Layer 18 of a small transformer language model trained on English Wikipedia (22 layers, counted from 0, width 128).
A neuron's activation on a vector x is GELU(weights . x + bias), where the dot is the dot product.
The model reads these tokens: " club" " |" "\n" "|---|---|---|---|---|---|" "\n" "|" " 1" " |" " 22" " |" " Da" "R"

The vector x that enters this layer's MLP at each token. A number n stands for (n - 500) times 0.017.
0 " club": 486 475 517 474 536 490 512 514 476 475 523 412 449 543 465 492 493 497 469 476 474 566 460 432 469 475 505 515 650 514 479 525 572 465 528 495 501 727 487 484 547 508 189 456 469 542 482 501 458 501 948 516 471 506 517 516 587 505 493 518 532 468 556 501 463 459 483 581 516 528 405 479 484 514 468 468 493 464 491 460 529 487 431 550 512 460 505 505 495 519 515 493 486 467 484 564 480 379 538 532 476 503 537 494 459 521 480 491 512 600 484 472 461 432 478 503 481 411 465 454 475 523 486 462 473 472 489 487
1 " |": 460 452 524 481 520 479 467 526 420 505 534 498 465 494 425 510 466 406 397 537 442 627 472 433 388 443 562 493 541 367 449 532 443 481 587 469 582 939 500 639 526 450 288 470 484 516 480 475 464 456 873 583 435 444 505 467 432 513 484 574 519 459 524 504 455 503 489 705 473 569 442 508 451 551 486 389 457 512 498 504 558 453 443 493 464 526 550 428 509 542 507 497 413 483 448 573 590 489 533 504 404 432 501 418 459 498 405 550 496 616 484 505 517 512 467 548 500 445 507 478 493 543 442 497 431 494 508 538
2 "\n": 500 466 519 484 543 466 513 528 454 478 526 407 450 535 444 491 495 503 466 465 485 578 454 431 486 477 499 495 657 506 464 550 601 467 518 482 515 675 495 484 532 508 156 451 490 556 486 515 479 505 933 540 472 513 518 504 609 517 477 501 525 469 564 482 466 463 493 616 519 543 412 467 478 526 465 487 490 455 504 455 530 490 405 534 510 476 492 502 498 531 512 488 475 467 479 577 495 379 549 509 472 493 545 491 455 513 462 491 517 619 521 472 466 424 469 493 483 402 456 467 480 508 490 461 461 491 483 483
3 "|---|---|---|---|---|---|": 482 504 533 480 534 459 611 561 432 433 546 552 494 273 288 585 419 436 503 491 545 670 498 545 413 535 454 493 458 400 572 566 575 550 587 414 788 600 386 564 608 416 354 301 572 721 521 426 487 371 696 602 393 490 473 428 429 427 268 603 599 500 613 467 402 507 463 635 611 738 461 512 400 593 519 408 593 489 507 478 592 478 572 369 475 511 450 445 425 478 556 578 513 528 425 446 837 619 613 464 468 467 444 403 423 499 448 496 436 648 357 374 522 349 487 519 524 416 457 614 512 446 404 465 457 542 383 520
4 "\n": 479 433 531 531 542 418 498 552 437 468 543 406 518 471 414 519 580 493 423 475 454 556 429 442 465 471 413 470 644 484 460 589 620 498 498 492 562 499 528 562 476 537 172 436 445 591 562 552 482 534 931 575 477 447 552 483 584 571 464 530 506 485 580 473 435 471 509 664 507 554 476 411 420 545 460 557 455 406 467 475 529 508 426 474 504 559 497 441 525 475 481 487 468 501 472 519 585 449 531 455 495 493 525 452 472 511 398 497 540 587 498 479 489 421 439 484 493 397 532 509 487 523 449 499 478 519 448 505
5 "|": 493 403 525 440 541 471 481 526 333 490 513 471 458 414 438 601 573 468 463 546 501 584 466 430 410 493 449 518 514 454 515 513 432 455 575 507 561 787 487 644 547 508 245 416 524 488 472 544 546 489 860 493 582 495 495 525 471 474 480 506 449 515 449 454 504 418 539 796 409 503 449 452 529 516 381 533 473 486 399 421 549 561 456 556 468 512 511 453 455 474 573 548 503 508 547 514 702 493 552 440 447 504 487 416 458 489 495 608 507 603 424 486 482 405 479 497 512 506 478 381 416 469 452 496 490 512 477 489
6 " 1": 450 431 594 455 445 375 490 525 376 655 475 488 436 303 324 514 486 240 369 608 521 512 493 668 626 580 483 414 528 303 382 684 512 364 637 473 394 675 531 488 560 690 286 624 488 549 581 471 571 484 653 558 468 571 516 587 632 579 357 513 501 573 470 563 356 500 470 636 419 619 622 494 363 391 440 393 515 477 339 469 618 466 489 510 478 563 612 457 453 399 641 590 474 452 390 309 584 460 501 594 533 534 545 334 490 528 386 567 533 580 529 440 549 329 590 477 739 393 474 483 655 513 367 447 511 592 582 384
7 " |": 445 351 587 423 472 484 430 522 442 570 633 619 463 354 390 640 583 476 447 639 504 458 413 535 476 508 403 523 454 441 426 507 447 512 547 430 401 984 480 684 567 446 331 435 441 486 374 452 531 474 734 501 505 450 415 576 416 589 457 492 452 490 412 469 471 493 460 765 528 526 568 432 448 430 404 353 454 615 410 546 503 498 561 473 420 484 481 510 421 371 630 650 542 451 448 482 582 530 491 505 460 444 554 462 494 540 481 529 463 681 391 508 495 392 562 537 579 523 539 550 528 496 468 507 477 555 521 384
8 " 22": 507 452 630 468 654 510 475 437 581 533 562 621 532 330 362 742 447 440 415 664 508 455 433 615 570 489 418 418 323 395 428 647 532 460 546 485 529 650 542 661 390 694 193 409 398 525 448 413 539 439 713 705 382 575 465 501 433 685 494 499 437 441 429 536 312 495 338 611 572 543 545 424 449 482 369 491 493 459 395 369 646 544 509 514 521 473 484 485 457 420 444 504 428 342 402 399 596 578 474 570 548 486 598 419 414 556 530 561 417 605 325 508 723 537 549 582 568 509 422 492 496 523 399 559 503 541 572 439
9 " |": 424 421 455 545 509 487 585 571 450 515 673 526 532 362 423 738 536 421 473 555 439 447 445 426 508 405 410 544 571 416 416 529 471 550 476 469 377 985 496 589 448 445 395 448 511 458 389 469 526 459 747 527 454 377 458 623 317 642 497 530 471 539 367 489 456 537 487 745 490 470 576 386 439 484 471 396 538 610 416 474 536 491 576 446 369 448 490 442 487 378 550 589 511 517 471 489 605 478 508 544 510 437 594 464 507 475 494 501 522 680 406 460 547 373 513 527 524 540 542 534 499 573 418 505 414 481 505 404
10 " Da": 472 439 495 415 591 606 675 576 504 473 430 627 427 372 429 664 471 408 556 642 516 547 439 537 569 460 401 590 528 402 444 462 491 407 537 582 475 547 538 464 485 488 381 463 486 416 436 426 531 589 843 523 445 504 543 435 509 595 481 518 364 535 529 699 501 517 410 579 423 569 455 157 593 600 439 475 500 510 405 550 439 456 357 562 366 487 458 526 464 518 338 537 548 493 450 426 355 556 450 397 517 524 558 451 532 636 360 632 513 638 436 438 599 491 386 572 476 482 493 453 432 523 475 593 486 586 433 545
11 "R": 489 379 453 548 612 511 499 527 517 442 432 553 458 344 456 569 404 429 430 619 466 478 475 507 493 468 314 537 221 453 448 591 573 511 625 577 624 448 536 590 478 557 356 681 444 449 412 351 485 547 803 710 531 461 580 560 426 455 374 393 421 352 377 602 437 491 559 632 604 503 578 425 415 533 487 347 378 589 301 248 595 513 505 456 592 602 565 383 533 606 514 453 516 580 435 501 413 554 547 479 591 535 504 528 467 482 480 585 622 626 419 412 666 494 571 646 444 418 475 576 439 523 487 489 434 488 448 415

Each question shows the input weights of one neuron of the MLP. A number n stands for (n - 500) times 0.00064.

n416 (bias -0.225): 475 625 381 656 398 497 503 314 497 621 469 493 486 393 480 434 549 463 470 570 483 606 321 568 727 466 534 517 493 493 610 524 490 507 636 310 442 519 636 720 346 489 408 552 372 503 547 602 497 564 410 434 479 441 368 445 449 539 683 600 602 681 778 503 544 631 585 432 632 264 497 537 409 383 437 520 412 613 605 514 268 476 372 390 321 612 440 637 360 490 622 517 555 312 660 702 664 628 395 425 123 580 399 410 459 615 476 611 425 582 616 473 429 510 240 486 288 396 500 350 503 661 596 615 513 615 689 649
On which two tokens does it fire most, strongest first? 1 " |", 7 " |"

n251 (bias -0.120): 725 576 363 449 657 500 487 542 585 623 546 385 575 465 452 464 596 269 451 526 657 310 607 526 626 530 428 402 598 522 484 497 621 497 510 467 441 614 654 592 435 688 375 747 600 435 386 473 553 494 328 519 503 520 327 500 572 528 702 599 461 461 350 530 542 490 554 269 503 297 520 503 636 477 420 606 711 467 520 500 503 425 513 500 443 425 293 385 477 704 581 584 536 444 413 378 473 603 409 634 626 417 563 455 546 457 674 366 438 425 339 610 416 356 536 275 454 460 365 200 712 769 503 516 468 443 573 510
Its three highest activations, in order, are on tokens 6 " 1", 8 " 22", 9 " |"

n385 (bias -0.319): 644 646 503 452 516 611 403 435 402 357 424 477 486 558 637 557 470 228 396 477 695 573 536 503 631 371 618 378 564 650 566 324 619 641 412 413 464 322 539 452 431 524 561 618 343 599 503 395 507 832 495 605 768 453 607 530 609 639 548 374 421 454 366 524 523 308 493 549 628 493 315 484 412 450 534 645 421 540 612 569 633 447 497 723 392 543 367 690 474 579 484 584 507 599 440 563 332 311 581 613 285 213 446 522 497 399 494 585 573 524 566 533 591 526 659 415 533 510 348 433 293 530 487 389 426 570 577 474
It fires most on token 2 "\n"

n56 (bias -0.154): 404 437 346 506 320 555 270 562 387 471 556 609 507 542 616 434 543 448 695 375 438 566 305 405 614 622 650 621 675 557 365 582 516 566 604 331 474 650 615 394 464 339 469 433 292 396 415 412 324 429 283 592 541 308 410 414 428 525 490 553 507 598 560 560 416 563 605 669 590 571 362 574 471 500 503 490 575 303 625 640 405 389 432 470 594 608 571 369 461 664 418 560 342 523 597 539 577 396 308 696 419 573 406 465 622 497 578 397 497 476 493 640 620 533 503 641 493 371 487 612 417 546 694 364 404 465 459 806
It fires most on token 1 " |"

n307 (bias -0.221): 454 709 410 480 558 510 438 353 672 540 660 390 602 467 530 449 266 322 376 338 531 340 621 534 628 333 429 514 500 487 599 360 358 555 530 479 476 497 503 732 297 341 626 531 544 463 429 399 411 553 346 533 524 582 586 527 422 341 514 732 517 463 507 466 450 572 395 493 486 388 388 367 567 589 417 444 470 656 712 641 538 584 530 264 451 480 630 315 507 555 598 545 609 612 673 813 645 564 472 378 300 407 372 658 384 283 644 474 558 679 531 564 386 595 320 535 473 349 558 536 445 653 588 711 503 533 559 483
On which two tokens does it fire most, strongest first? 9 " |", 1 " |"

n104 (bias -0.306): 591 500 130 593 733 705 554 474 533 590 500 455 433 575 564 415 589 451 549 433 439 534 776 626 935 328 546 783 500 500 616 139 493 496 565 156 113 370 584 532 466 412 532 566 542 253 595 539 558 429 500 482 457 627 481 385 481 365 476 619 352 408 500 535 549 446 192 592 519 488 504 320 644 546 687 672 371 592 567 697 492 443 440 492 559 607 666 649 530 423 542 551 538 359 484 473 442 568 512 435 395 388 461 396 438 570 421 409 489 524 400 398 258 527 301 339 439 577 492 649 542 703 577 534 496 548 570 678
It fires most on token 10 " Da"

n325 (bias -0.169): 609 578 426 404 549 465 592 356 578 557 465 398 699 540 468 412 476 431 422 438 503 459 483 564 350 526 483 413 576 556 547 357 418 494 745 500 573 484 523 394 631 415 547 571 420 564 445 640 380 531 563 645 455 609 367 360 509 447 700 482 451 657 813 329 626 465 671 424 533 509 509 689 586 520 376 452 486 448 518 497 656 416 494 523 467 306 488 562 480 333 520 497 660 468 423 564 586 345 372 561 652 579 337 658 526 405 366 514 477 627 544 451 557 363 471 566 410 450 401 432 374 643 506 474 480 478 379 558
It fires most on token 0 " club"

n160 (bias -0.192): 684 449 479 506 447 541 554 561 610 605 384 486 479 598 517 390 437 544 584 537 586 615 293 491 512 423 345 627 494 554 506 376 422 371 520 509 453 541 562 512 379 334 495 770 351 471 351 430 568 684 481 545 712 634 443 278 594 449 606 482 368 456 548 341 683 476 576 491 626 467 462 407 570 453 428 561 462 500 427 410 330 585 602 553 564 488 500 336 444 568 556 512 438 524 527 586 554 538 512 570 395 578 506 592 494 689 599 576 691 570 435 611 369 535 468 521 356 348 367 560 366 326 456 410 673 497 320 401
It fires most on token 11 "R"

n252 (bias -0.429): 392 492 285 527 735 353 642 591 664 528 528 426 405 527 296 375 375 619 405 368 572 520 334 615 701 472 559 640 508 481 568 612 737 299 551 331 204 456 365 661 484 467 544 435 354 302 322 570 456 625 468 615 808 621 520 604 540 527 574 681 667 611 447 610 390 428 504 433 533 442 280 551 662 392 370 793 678 492 512 693 611 516 724 472 520 150 434 547 417 355 357 610 348 404 524 436 638 335 533 742 488 552 524 484 697 654 586 568 500 533 636 326 260 668 264 365 309 262 556 593 359 332 568 457 430 350 623 563
On which token does it fire most, and how strongly? 0 " club", at about 0.23

n257 (bias -0.161): 552 603 510 427 550 616 785 428 582 528 284 466 317 747 767 500 634 663 646 411 386 570 238 500 581 430 528 582 476 494 652 529 506 632 647 580 506 644 465 441 500 434 399 397 463 475 631 510 430 657 447 600 552 557 420 443 563 527 571 551 459 531 631 439 534 535 256 550 558 344 522 522 559 313 410 586 434 535 545 519 636 462 565 570 659 692 562 445 431 373 531 683 655 550 548 674 551 562 438 476 363 580 301 641 331 481 460 353 509 333 557 394 553 453 440 503 572 382 513 512 538 427 576 460 407 421 332 428
It fires most on token 0 " club"

n437 (bias -0.226): 707 556 382 433 504 572 412 554 521 689 380 507 402 436 568 357 603 378 453 419 496 300 761 384 661 322 468 623 672 657 620 405 366 369 550 496 580 520 514 609 424 323 561 467 733 453 339 381 303 387 428 622 522 409 430 409 518 431 422 558 453 583 684 618 586 493 350 755 566 399 591 329 489 478 522 581 400 536 500 500 235 414 482 274 281 478 492 733 511 507 532 570 496 504 393 805 404 454 385 548 443 500 670 433 474 563 561 331 464 402 623 471 507 344 351 567 583 562 576 387 672 671 816 825 550 413 640 637
It fires most on token 10 " Da"

n22 (bias -0.241): 644 552 307 526 497 433 449 390 325 520 568 364 230 669 580 377 493 772 510 487 328 415 553 460 664 639 409 463 644 438 507 269 470 468 644 442 446 336 604 451 807 563 514 486 470 537 651 625 715 480 500 662 420 654 703 480 629 510 437 606 429 419 503 442 507 564 322 553 435 451 375 473 570 524 314 685 349 594 687 734 469 567 553 398 590 365 668 622 466 422 591 369 557 544 500 429 507 457 410 478 490 746 424 224 381 521 440 516 554 479 500 530 450 344 514 604 470 531 409 697 490 605 409 553 533 351 448 634
Its three highest activations, in order, are on tokens 4 "\n", 2 "\n", 0 " club"

n345 (bias -0.276): 362 493 459 539 621 522 328 398 712 395 259 345 320 453 438 272 519 529 639 468 470 437 493 555 343 544 551 600 436 461 678 685 579 300 573 563 596 439 596 550 386 335 565 530 358 584 412 436 403 511 400 596 629 507 586 500 437 482 443 459 830 445 635 301 551 556 450 581 361 538 330 514 792 359 459 421 650 640 364 482 614 621 631 389 761 324 454 655 419 496 614 466 651 655 324 389 755 573 466 622 551 358 470 428 370 462 398 279 448 661 581 635 493 312 445 356 691 761 467 371 712 474 707 478 514 433 650 460
On which token does it fire most, and how strongly? 3 "|---|---|---|---|---|---|", at about 1.2

n326 (bias -0.136): 513 593 411 506 571 593 490 625 404 691 458 278 386 453 385 602 438 458 622 497 422 406 487 555 462 623 584 565 769 416 480 643 727 565 368 359 383 417 523 439 400 270 563 441 548 429 686 410 578 345 410 307 547 389 477 442 532 614 317 451 497 532 599 658 535 539 620 674 444 593 435 812 551 441 599 440 587 452 773 538 587 484 391 503 520 377 443 449 416 500 503 659 649 426 536 562 553 481 540 531 644 490 275 465 549 480 337 451 429 399 545 404 331 429 711 606 293 415 351 450 415 552 532 481 430 416 556 394
It fires most on token 3 "|---|---|---|---|---|---|"